Layer 9 of a small transformer language model trained on English Wikipedia (16 layers, counted from 0, width 96).
Take only the direct path to the model's output, skipping the later layers: a vector added to the residual stream pushes a token's score in proportion to its dot product with that token's output vector.

Output vectors of the tokens that the questions are about. A number n stands for (n - 500) times 0.0033.
"kn": 565,548,425,439,607,440,359,461,400,470,462,714,551,704,602,563,461,337,325,461,482,580,574,379,665,559,809,545,576,489,366,469,570,604,417,436,440,372,279,721,600,659,598,562,640,546,603,539,564,638,247,466,372,532,576,280,784,464,557,550,489,608,469,627,404,438,681,542,462,320,418,444,279,393,722,686,415,308,225,610,278,379,632,637,422,299,703,583,647,327,335,425,492,471,462,365
"eral": 602,427,332,613,600,582,361,463,469,483,485,788,341,517,590,643,526,291,343,253,379,878,545,711,722,280,571,490,685,676,163,711,506,360,464,688,373,398,548,552,342,503,480,589,436,769,450,399,583,565,297,509,335,316,533,600,365,121,736,681,384,763,505,575,371,460,678,592,460,498,249,534,525,579,434,729,309,373,493,648,286,577,506,268,255,429,503,421,436,435,775,713,418,663,541,598
"ago": 391,350,128,747,797,454,339,531,410,572,502,444,664,378,498,602,709,621,100,428,301,534,362,524,563,289,646,645,678,618,497,341,799,587,314,701,164,290,663,555,798,576,345,592,386,719,389,510,456,709,582,442,387,438,303,423,470,527,613,677,378,319,509,542,521,433,360,663,663,532,496,632,561,352,609,542,615,532,399,383,295,562,526,362,497,450,701,463,452,707,593,464,703,430,389,284
"oviet": 670,625,513,505,602,434,590,634,334,352,542,580,622,779,302,623,815,546,539,488,443,395,528,411,472,313,523,664,530,434,337,238,544,398,356,685,204,285,676,773,520,738,142,832,441,695,433,243,574,446,453,449,543,268,421,384,579,487,744,506,283,462,507,581,718,545,727,580,374,725,36,502,672,496,645,500,556,445,772,664,259,153,699,487,517,276,526,550,336,560,197,702,373,378,353,641
" ": 575,445,594,483,490,535,562,432,450,478,453,425,649,511,489,415,454,568,498,623,596,719,455,466,452,366,399,443,538,495,521,474,439,401,523,459,581,585,375,346,478,481,593,381,559,560,546,603,422,503,588,497,515,642,566,349,525,553,486,355,610,422,518,495,672,594,609,442,553,526,533,432,603,489,450,381,393,562,543,441,520,535,522,502,522,565,363,550,506,506,484,433,498,449,318,498
" Coordinates": 574,490,380,514,550,371,311,784,368,600,674,377,603,878,364,531,783,339,340,367,537,613,602,471,499,514,423,802,564,695,232,293,539,340,435,635,460,448,604,765,542,723,364,509,139,602,499,398,426,744,686,326,457,538,363,337,656,55,634,535,641,613,493,537,192,622,539,736,446,586,179,694,437,460,609,664,316,371,411,685,317,372,567,558,410,488,530,695,239,604,247,495,716,459,529,341
" I": 638,427,427,466,551,464,566,517,349,448,360,426,538,445,434,480,533,391,433,530,376,508,509,600,587,457,619,486,564,512,499,529,357,528,540,532,508,512,645,530,478,521,448,580,420,429,548,440,556,421,502,393,473,405,421,503,561,466,388,533,636,633,489,624,418,506,523,446,584,456,602,424,586,384,659,526,391,519,461,495,502,625,455,722,571,476,509,569,523,580,462,422,482,487,495,448
"hold": 266,460,651,573,679,588,400,627,479,651,224,720,404,485,365,552,605,443,272,334,345,612,451,698,397,601,798,648,541,480,429,283,545,335,490,600,441,504,699,614,554,680,279,586,618,795,453,415,636,347,564,401,320,490,495,411,476,301,511,500,378,527,472,518,442,396,807,572,62,504,290,675,451,635,705,640,549,275,555,564,475,311,742,659,435,232,605,435,683,584,238,576,676,378,650,183
"emb": 535,345,381,330,584,495,250,772,659,427,408,696,408,309,550,590,558,213,455,472,483,780,484,574,589,552,765,444,267,651,362,576,532,543,357,595,383,362,698,703,695,637,389,479,272,528,607,499,586,675,467,510,440,431,395,476,782,612,594,436,432,503,488,428,132,664,539,529,671,357,458,548,405,514,653,239,489,453,609,711,212,346,555,492,548,449,450,324,509,536,483,499,512,628,606,382
"iness": 602,478,421,431,557,329,435,557,436,324,520,557,449,557,371,718,637,528,495,490,464,692,384,616,672,358,753,524,237,416,20,571,338,508,414,650,111,416,720,863,865,751,389,652,659,626,500,320,621,528,218,290,357,353,532,381,490,364,702,457,482,604,522,676,351,235,719,422,315,596,319,415,655,555,517,567,531,570,801,351,448,504,472,475,410,541,717,366,494,585,437,614,639,355,433,633
" Afric": 491,538,517,401,426,408,384,669,418,564,544,620,483,624,704,722,644,459,334,521,414,462,455,507,761,216,672,543,702,570,461,461,562,453,419,577,606,351,588,621,552,661,344,782,331,589,355,457,658,440,310,259,507,210,307,614,307,525,515,675,374,256,479,637,349,495,481,643,379,495,314,727,535,238,581,672,419,605,669,660,409,468,628,361,576,266,718,430,328,532,396,567,683,506,520,336
"ado": 515,224,441,644,807,424,370,492,435,498,350,738,432,563,437,712,774,530,125,329,397,506,489,323,666,376,710,230,712,573,339,559,587,533,284,539,413,554,524,694,666,492,469,671,504,641,300,448,480,637,548,492,664,383,426,530,594,440,651,596,449,583,492,539,299,451,492,555,609,606,466,612,492,510,689,468,495,343,414,477,394,313,590,372,370,419,723,513,669,327,576,381,531,571,386,341
" High": 450,380,524,614,743,332,457,475,450,465,620,457,462,579,368,506,510,417,385,458,593,544,460,531,557,581,539,666,565,357,357,386,466,412,439,496,521,413,542,537,561,643,630,558,496,491,519,519,442,604,561,383,541,551,494,615,484,483,563,358,407,509,502,615,498,247,666,500,279,514,419,480,434,562,421,471,498,399,638,621,486,454,527,688,582,508,685,506,374,471,510,369,458,475,490,628
"uty": 675,412,583,567,521,407,405,571,361,615,287,703,133,575,255,444,710,702,323,441,479,579,509,598,389,549,756,685,241,617,550,355,796,569,512,724,420,379,626,601,779,508,550,516,401,800,545,407,597,565,395,462,465,507,405,574,578,441,710,424,264,391,484,617,688,278,363,781,261,693,74,502,695,386,630,630,428,676,365,467,272,688,531,458,272,422,549,368,332,588,349,359,425,511,282,665
"ivid": 584,195,327,724,501,279,382,501,672,590,590,630,350,505,399,658,695,488,484,402,560,563,401,348,468,610,733,544,426,698,438,373,577,409,416,484,298,464,456,622,613,621,683,794,404,591,518,634,559,687,333,414,504,107,428,586,733,484,679,629,309,484,471,484,364,422,522,547,402,799,248,605,300,507,369,552,387,504,612,605,324,577,692,446,248,395,427,584,565,423,484,530,582,385,393,603
"ically": 566,301,511,585,427,329,288,714,583,204,391,559,321,621,381,505,673,488,395,492,533,548,430,626,699,559,636,576,550,684,290,418,582,543,486,267,459,491,397,767,614,683,596,450,530,539,619,428,587,405,370,307,213,330,592,570,482,362,736,819,562,652,511,644,305,86,431,421,534,733,516,600,484,610,444,148,728,507,527,515,379,667,624,495,325,416,624,619,304,564,508,575,577,309,378,568

Output weights of attention head 2. The head adds the sum of these rows, row i times number i of z. A number n stands for (n - 500) times 0.00089.
o0: 461,588,705,543,716,663,378,597,534,585,607,430,755,409,416,331,431,449,433,442,418,446,587,433,195,431,583,609,394,468,475,318,648,456,473,397,584,421,234,306,513,806,652,580,467,482,405,336,589,792,607,431,689,736,367,377,541,589,543,430,509,253,384,453,127,373,652,500,648,419,632,587,386,589,797,301,493,425,312,456,595,289,703,883,621,492,593,453,716,507,423,324,433,452,541,428
o1: 606,541,786,561,678,508,537,564,486,432,578,79,521,556,523,360,435,500,447,443,424,573,482,725,559,424,502,525,539,607,545,455,403,764,420,524,513,588,715,475,537,445,421,610,798,254,531,504,601,563,461,212,564,673,399,565,81,378,423,427,620,351,449,292,599,623,174,396,555,725,530,671,538,425,467,471,569,631,506,438,433,585,512,603,444,429,329,373,359,528,451,301,583,389,851,424
o2: 934,389,530,531,590,619,532,719,234,574,283,555,522,422,411,502,653,678,290,619,390,439,650,524,534,456,443,300,463,419,633,577,215,488,202,435,333,411,766,516,607,608,424,298,314,486,551,602,496,482,348,689,586,651,455,647,528,448,286,435,460,472,400,510,589,724,444,484,669,660,566,461,337,939,502,550,505,170,323,393,516,536,573,503,676,374,648,308,505,514,477,507,552,575,284,591
o3: 618,461,549,749,542,722,532,436,706,416,617,481,354,319,655,496,581,591,296,542,278,444,501,347,521,537,353,717,575,95,420,519,552,672,642,548,467,425,517,499,271,592,434,502,471,465,445,764,263,542,479,484,719,467,598,506,302,507,523,261,602,543,339,310,432,519,667,460,302,222,420,489,647,753,547,586,518,381,443,417,290,299,774,553,351,491,540,499,553,639,701,757,484,346,580,654
o4: 515,320,153,494,681,461,220,656,415,523,695,400,596,456,696,501,366,582,244,620,482,513,512,755,650,429,462,585,459,476,522,476,464,348,476,455,606,246,507,607,655,349,456,896,692,410,825,387,770,432,621,498,330,325,642,719,328,613,515,372,386,567,403,491,415,498,504,594,240,507,511,674,526,564,704,515,598,620,286,625,381,511,471,414,762,585,452,373,676,407,433,499,296,529,269,248
o5: 361,246,663,571,373,482,383,811,837,718,619,569,512,822,431,247,350,618,322,537,481,473,484,429,549,418,596,366,382,526,680,573,661,484,507,278,372,455,358,274,467,324,673,666,433,399,520,618,683,603,281,494,523,383,696,349,727,207,479,654,506,518,603,468,616,711,308,597,612,335,522,488,767,483,387,463,385,409,498,367,472,431,407,410,391,411,652,452,697,692,692,584,568,273,517,343
o6: 453,472,603,628,602,554,636,494,203,429,515,580,459,719,435,698,552,681,284,266,341,416,447,644,454,294,348,584,584,456,264,587,691,409,842,501,476,440,374,265,507,541,232,504,637,393,335,452,499,158,552,457,344,571,520,400,778,664,493,569,676,626,535,477,640,612,606,716,544,607,303,517,194,123,576,542,645,419,569,580,426,372,444,534,632,577,585,201,354,559,381,808,633,566,541,557
o7: 477,795,332,438,425,538,462,331,466,412,474,425,383,494,412,379,694,446,455,509,673,412,556,432,397,473,338,453,485,631,580,621,143,534,508,584,156,509,678,473,477,540,661,469,458,562,473,613,549,481,901,515,409,249,683,378,588,535,472,567,521,474,376,395,200,716,774,428,488,432,592,660,509,498,499,480,596,652,834,343,730,455,303,549,774,373,483,539,336,382,626,579,704,305,605,236
o8: 553,270,427,465,494,493,560,544,655,396,483,277,394,514,543,546,622,460,503,699,344,410,440,469,430,686,442,553,544,420,561,451,462,499,489,108,795,765,765,428,461,655,344,733,646,615,500,510,376,877,567,416,602,311,429,702,726,528,371,626,346,411,455,333,389,584,399,517,756,429,485,539,495,461,289,444,511,366,660,369,297,431,535,469,585,649,620,633,236,425,401,654,599,461,324,508
o9: 477,391,598,541,423,705,549,320,314,668,600,223,374,392,600,608,482,398,667,661,190,485,297,587,671,433,708,644,501,785,415,667,430,362,284,583,399,558,626,727,576,452,481,639,482,535,67,493,359,229,72,454,487,539,502,504,696,731,423,494,434,327,443,544,454,650,647,406,438,556,535,499,712,408,634,609,469,530,399,294,525,513,621,321,556,549,565,551,568,390,597,543,550,414,669,506
o10: 609,255,518,459,603,452,499,650,438,379,207,494,681,371,458,616,581,594,37,464,570,820,477,353,648,406,632,635,679,595,366,483,298,578,454,670,389,569,726,387,610,844,427,228,497,527,399,348,514,617,616,596,328,398,513,428,738,451,529,116,786,337,506,656,343,589,625,491,488,603,503,405,827,405,539,546,507,523,299,588,517,481,417,363,344,618,395,537,616,741,593,344,487,252,455,436
o11: 738,367,763,358,544,585,622,441,612,584,482,805,267,663,463,633,521,321,366,720,708,455,526,455,291,564,768,421,505,377,341,465,381,650,562,477,605,560,684,610,410,389,418,799,518,198,418,589,518,361,369,262,677,253,592,536,726,454,520,337,587,416,570,511,258,340,538,464,328,413,528,479,426,416,567,899,501,331,441,306,623,663,392,748,524,481,340,543,637,320,359,309,613,504,502,527
o12: 652,575,591,576,569,682,493,387,362,692,299,375,490,562,508,544,262,725,614,398,823,752,422,525,481,500,728,521,593,505,285,416,598,229,509,556,493,320,553,588,492,495,684,572,525,393,367,305,502,671,622,708,390,501,599,541,491,526,514,480,408,351,506,427,706,286,499,445,303,148,567,559,549,581,303,381,575,413,639,438,599,494,785,431,493,458,574,392,462,427,512,542,578,322,206,478
o13: 589,528,672,493,478,511,329,563,580,518,319,414,525,401,628,585,813,385,444,601,165,652,570,592,583,592,477,561,201,321,305,710,350,713,563,417,578,649,663,563,462,373,649,575,634,513,647,406,633,425,361,566,606,635,360,506,623,503,707,439,479,892,451,536,574,71,429,572,629,433,251,585,516,401,340,322,341,241,424,710,632,560,507,505,526,294,312,446,513,598,609,297,631,485,351,294
o14: 557,377,530,416,649,935,317,474,403,546,344,467,634,378,611,606,502,58,428,677,805,484,291,236,683,658,445,460,308,509,669,584,300,416,575,604,600,444,437,605,552,618,590,482,681,390,414,415,398,548,787,343,499,723,737,456,658,571,478,452,608,773,415,403,740,602,293,494,343,412,406,297,314,382,440,448,572,585,137,664,442,489,347,413,458,509,580,292,573,426,558,506,581,444,695,551
o15: 684,694,528,340,546,424,254,598,500,421,437,477,677,711,333,576,472,231,340,484,483,710,275,555,621,590,661,440,476,373,540,636,742,560,511,716,189,484,408,557,426,535,617,467,195,537,361,542,567,744,740,371,566,533,489,335,242,620,439,627,246,405,349,564,497,395,445,433,539,559,411,447,722,144,369,708,409,579,502,600,404,607,530,457,551,551,503,427,495,362,382,785,656,678,616,483
o16: 347,687,589,493,533,449,224,591,610,602,228,578,264,279,387,526,546,407,485,683,607,584,542,499,696,129,550,378,511,421,604,413,708,568,693,764,529,488,457,636,632,561,349,559,738,461,386,590,359,597,536,726,657,350,476,592,724,532,491,744,435,358,449,308,509,351,501,552,536,656,513,620,441,479,598,404,456,294,526,315,279,640,465,372,339,602,538,463,432,539,512,507,75,573,647,339
o17: 532,329,690,371,827,397,617,711,758,526,387,389,402,537,565,452,454,427,280,323,586,488,425,367,539,608,688,808,563,294,357,265,410,493,280,546,256,652,475,693,544,380,417,379,462,498,656,679,472,348,552,780,489,510,478,282,508,460,406,867,604,503,447,519,246,515,573,729,475,197,404,660,551,513,457,498,721,446,388,652,424,584,395,425,638,398,764,519,623,381,367,305,483,752,475,491
o18: 339,439,302,616,394,590,527,415,590,710,530,435,566,402,379,687,504,585,369,282,114,458,522,236,612,409,517,586,747,638,548,553,399,264,521,382,505,544,545,785,519,690,777,550,464,436,519,390,591,631,688,594,578,525,543,496,291,323,361,588,289,554,531,566,419,469,489,565,636,615,516,618,328,589,751,588,637,244,345,366,545,681,220,434,397,426,543,514,560,322,782,280,585,295,383,797
o19: 303,683,281,494,633,365,363,563,513,419,671,404,371,381,245,406,558,670,460,540,836,663,532,721,644,651,478,909,515,535,526,643,463,626,445,286,186,483,595,434,585,422,760,445,565,382,363,402,332,466,385,437,615,566,549,345,523,618,223,384,667,545,618,525,476,521,556,541,457,552,383,429,527,474,398,562,371,457,375,375,432,573,517,585,536,240,649,458,504,479,502,453,302,669,513,935
o20: 399,541,352,378,608,522,389,685,343,565,774,637,427,564,446,452,310,410,701,354,382,606,498,504,495,411,372,463,462,453,472,519,663,468,397,601,424,632,667,317,758,614,534,515,352,722,511,562,752,202,426,449,463,528,534,520,603,278,404,358,538,663,494,229,535,568,539,699,294,647,270,580,720,708,374,194,683,429,499,546,402,744,616,609,406,706,352,540,512,338,342,471,437,278,705,573
o21: 536,418,481,576,418,417,724,523,339,415,291,586,433,449,456,376,389,389,712,457,540,324,351,601,646,581,797,423,374,377,335,801,625,496,623,407,421,969,533,533,364,735,585,783,362,466,720,555,614,588,602,621,418,692,548,313,362,488,562,282,539,564,400,634,494,541,593,294,341,675,687,572,375,633,286,345,599,391,338,462,448,571,313,624,435,474,447,417,631,471,384,661,270,568,458,276
o22: 361,376,452,594,498,764,532,586,652,247,183,834,552,448,552,435,325,631,700,568,609,556,598,507,359,438,470,741,670,722,310,416,583,584,384,649,722,486,436,412,461,423,723,312,561,279,633,707,427,475,366,403,504,457,313,776,507,617,367,565,447,551,308,651,332,529,736,667,578,463,482,547,423,252,318,405,280,543,609,586,360,671,471,705,425,439,505,379,502,289,438,624,481,226,523,388
o23: 646,524,607,229,399,331,350,479,791,625,439,491,702,244,569,476,336,488,426,164,462,469,426,560,469,334,592,744,405,385,679,460,570,517,297,649,856,494,503,505,527,707,642,544,545,330,367,684,476,401,529,427,504,753,505,255,601,655,631,536,436,455,753,314,603,560,541,448,376,621,385,568,291,604,495,655,491,746,495,242,581,830,455,467,430,509,383,444,443,456,351,630,524,414,141,533
o24: 434,146,545,594,697,681,622,352,421,457,626,507,548,394,615,612,624,528,251,748,516,635,364,761,607,429,149,300,488,552,456,594,324,434,592,409,325,587,200,415,420,465,800,573,587,563,541,582,214,464,486,541,701,519,418,401,364,609,633,576,371,247,521,357,513,528,523,682,636,671,379,493,606,502,281,524,575,447,428,447,475,590,450,631,611,562,371,564,714,301,304,270,690,615,446,655
o25: 537,520,244,575,481,402,562,364,457,692,495,496,550,391,543,573,549,227,477,299,559,468,546,506,633,738,452,412,607,579,642,379,577,216,305,657,424,614,501,248,526,372,543,549,856,708,569,599,744,417,425,474,750,513,283,417,601,482,439,438,621,573,532,632,448,266,358,290,518,482,565,431,540,494,471,724,599,475,549,548,212,379,580,716,460,484,544,320,749,631,323,353,760,581,244,316
o26: 417,805,445,678,469,457,412,399,407,534,506,341,776,438,323,708,347,565,344,427,693,232,607,545,656,665,583,510,537,317,357,448,480,513,679,309,448,542,306,244,478,686,344,287,707,483,634,727,525,588,165,393,237,378,566,470,572,266,642,475,320,524,488,471,349,333,468,435,775,612,476,147,554,400,567,437,803,462,538,580,489,701,735,530,720,765,516,694,483,389,529,488,549,469,632,470
o27: 572,499,653,261,620,544,592,511,602,475,359,448,515,569,594,501,647,408,406,488,407,248,591,678,399,735,272,326,418,359,473,390,749,401,536,319,594,495,491,568,469,609,741,351,521,279,243,162,466,333,595,636,440,415,343,652,473,504,621,372,581,564,431,635,578,454,591,509,288,623,578,448,828,500,621,564,714,588,659,543,294,714,509,393,237,451,887,322,431,518,675,477,381,454,607,438
o28: 463,752,559,668,258,604,564,550,372,213,627,434,672,689,425,544,271,388,433,735,499,348,545,455,584,495,350,523,634,53,459,218,578,402,457,552,494,642,590,616,453,530,661,344,588,515,339,794,780,363,447,591,793,543,618,510,670,539,504,424,694,282,374,523,575,597,521,508,384,526,635,528,529,290,392,469,606,456,536,516,509,428,299,552,696,420,377,500,438,339,583,330,486,570,370,457
o29: 292,598,705,457,321,646,524,566,432,374,425,682,282,601,649,416,600,626,416,590,605,508,421,628,525,600,323,606,508,588,547,392,698,551,459,453,332,391,519,437,447,781,423,258,754,509,522,378,599,702,267,452,409,540,417,615,478,517,691,532,415,563,533,624,406,481,595,243,250,319,441,878,585,670,545,586,409,487,194,584,302,353,441,248,521,436,299,522,370,450,458,505,907,582,732,499
o30: 452,762,472,347,652,558,719,696,413,654,614,442,664,102,400,386,341,486,376,634,375,349,571,479,401,467,631,295,433,576,567,411,301,281,483,561,582,536,546,384,263,444,418,517,427,482,694,352,673,571,439,452,529,298,540,451,435,492,628,734,487,602,504,638,700,657,976,454,223,667,569,643,653,383,249,733,407,260,486,350,590,483,552,361,453,582,579,496,609,701,462,527,549,156,342,704
o31: 559,467,552,362,642,879,681,586,610,194,561,356,441,456,341,602,331,671,696,575,446,634,470,504,298,553,557,419,342,609,748,625,557,323,555,623,571,673,579,564,513,357,609,284,248,555,655,623,440,678,465,526,482,531,493,535,455,510,697,351,478,416,528,611,287,138,381,795,323,703,308,404,425,398,434,495,696,580,712,342,336,221,313,328,461,365,490,408,398,592,643,456,566,766,524,460

Each question shows a token from some text and the vector z that the head gathered there. A number n stands for (n - 500) times 0.011.

"O": 496,498,492,476,538,470,513,478,464,546,543,545,515,561,473,579,544,542,528,502,492,502,487,487,472,461,508,485,499,529,519,506
Which of these tokens does it push up most? "iness"

"200": 485,286,554,621,509,498,677,544,427,481,469,480,636,628,435,400,482,602,425,427,684,559,502,506,506,659,460,641,563,502,479,442
Which two tokens does it push up most, strongest first? "hold", "oviet"

" ": 510,465,505,496,485,477,446,531,505,512,554,517,503,562,466,535,483,537,542,469,508,496,527,489,488,444,503,481,471,554,481,501
Which of these tokens does it push up most? "emb"

" |": 525,469,479,474,508,475,463,489,488,534,542,550,452,559,514,545,486,520,553,476,503,494,551,474,481,459,524,480,468,561,469,466
Which two tokens does it push up most, strongest first? "kn", "emb"

"23": 503,586,699,448,437,534,435,514,381,550,420,349,301,486,529,383,640,519,568,382,546,596,457,633,532,518,498,569,463,635,472,457
Which of these tokens does it push down most? " High"

"ian": 500,534,500,499,533,487,489,514,510,517,564,483,458,573,516,596,471,535,533,531,487,492,527,479,454,460,501,460,479,537,509,485
Which two tokens does it push up most, strongest first? " Coordinates", "emb"

" L": 500,528,443,458,586,447,524,468,500,542,553,560,507,550,457,579,532,532,501,482,508,461,489,476,484,455,512,538,516,495,467,490
Which two tokens does it push up most, strongest first? " Afric", "iness"

"L": 499,515,496,486,512,486,487,480,473,529,555,512,519,557,476,535,503,516,484,496,504,503,494,519,513,465,507,464,501,537,494,510
Which two tokens does it push up most, strongest first? "iness", "uty"

"47": 492,433,523,428,519,494,568,469,546,517,538,489,608,542,467,488,502,567,565,411,507,494,428,483,432,457,448,455,537,520,448,494
Which of these tokens does it push up most? "ado"

" Super": 478,484,486,524,543,467,466,511,506,516,547,550,483,568,489,612,497,541,563,478,509,493,548,500,473,484,501,464,468,552,485,500
Which of these tokens does it push up most? "eral"

".\n\n": 521,530,458,452,553,454,438,472,514,538,530,525,508,588,488,578,529,575,536,483,496,521,549,482,470,429,551,506,521,531,505,474
Which of these tokens does it push up most? "ically"

" (": 492,475,489,497,528,471,458,502,516,519,542,532,484,611,466,588,485,542,559,464,495,488,539,481,469,430,516,475,458,562,518,502
Which of these tokens does it push up most? "eral"

" a": 512,473,491,500,509,488,457,516,510,521,544,544,488,577,474,589,489,540,546,462,499,491,531,494,473,429,506,476,453,549,483,488
Which of these tokens does it push up most? "emb"

"ST": 502,513,477,459,577,521,534,417,471,536,545,516,521,567,481,566,547,516,498,496,502,509,457,475,479,487,534,511,520,533,514,550
Which of these tokens does it push up most? "uty"

"CA": 531,492,436,485,523,451,456,513,519,524,538,504,470,549,490,619,487,573,552,492,501,493,505,474,444,416,522,478,467,525,502,493
Which of these tokens does it push up most? " Coordinates"

" the": 505,567,429,532,479,455,509,426,455,580,546,490,487,509,552,500,485,535,500,547,421,495,539,447,388,498,498,433,569,590,438,444
Which of these tokens does it push down most? "ivid"

" not": 558,437,456,508,661,541,710,244,607,323,532,542,497,651,509,645,333,377,757,430,602,459,393,698,701,518,438,656,359,758,724,602
Which of these tokens does it push up most? "uty"

" K": 491,471,486,494,524,472,460,504,516,525,543,532,485,613,469,592,482,540,563,464,497,488,537,487,468,425,516,476,458,562,513,503
Which of these tokens does it push up most? "eral"

" full": 484,483,497,527,542,443,477,490,504,500,520,539,501,560,474,588,471,526,561,499,515,486,550,534,465,485,506,456,481,547,494,513
Which of these tokens does it push up most? "eral"

" points": 478,485,514,444,482,543,445,484,504,512,524,535,479,557,502,511,518,529,567,492,546,483,524,518,495,475,528,516,448,538,475,508
Which of these tokens does it push up most? "ically"

"oup": 490,471,485,493,524,472,459,503,516,525,544,532,486,612,468,593,482,540,564,464,497,488,536,488,468,425,517,477,457,562,513,504
Which of these tokens does it push up most? "eral"

"\n\n": 531,503,515,476,486,454,474,437,516,614,591,553,487,602,466,608,547,529,611,456,435,518,433,425,536,505,474,521,522,577,482,457
Which of these tokens does it push up most? "ado"

"|---|---|---|---": 494,442,487,443,473,571,448,488,553,498,504,556,498,554,412,601,470,555,562,495,506,454,550,488,587,405,526,446,394,525,474,491
Which of these tokens does it push up most? "ivid"

" given": 415,571,682,410,374,561,453,473,340,435,537,461,354,569,591,370,506,544,518,486,568,586,487,631,583,672,477,580,364,531,402,561
Which of these tokens does it push up most? "uty"

"ER": 503,540,483,493,524,483,559,457,456,539,564,511,524,592,457,530,576,485,477,487,495,471,449,484,520,490,515,522,514,545,498,515
Which of these tokens does it push up most? "uty"

"|": 548,467,497,564,458,536,387,540,498,461,630,329,582,480,429,418,423,500,394,391,546,567,595,598,672,414,487,424,575,508,511,533
Which of these tokens does it push up most? " "

" songs": 510,483,496,482,511,495,464,510,516,516,554,549,483,585,479,568,487,535,562,489,504,504,531,501,478,461,494,485,446,572,481,503
Which of these tokens does it push up most? "emb"

" sl": 521,459,496,491,509,487,486,498,501,527,527,544,487,575,458,563,488,536,528,491,494,464,558,494,481,430,524,478,476,569,474,446
Which of these tokens does it push up most? "kn"

" ==\n": 516,498,488,477,513,474,460,479,510,553,559,542,484,598,471,583,522,546,564,480,472,515,491,465,489,465,479,500,487,554,491,488
Which of these tokens does it push up most? "ado"

" .": 506,469,497,478,496,476,447,524,507,521,550,536,490,563,469,558,496,548,551,463,505,495,531,487,474,440,502,491,455,559,476,492
Which of these tokens does it push up most? "emb"

" P": 846,559,565,666,574,290,634,715,471,599,719,363,685,466,372,532,576,591,599,548,562,332,403,380,476,618,477,628,634,248,289,393
Which of these tokens does it push up most? "ago"

"1": 487,490,476,491,490,462,499,571,535,433,504,498,434,571,509,569,494,514,603,550,599,495,565,564,470,419,510,486,455,496,483,540
Which of these tokens does it push up most? " Coordinates"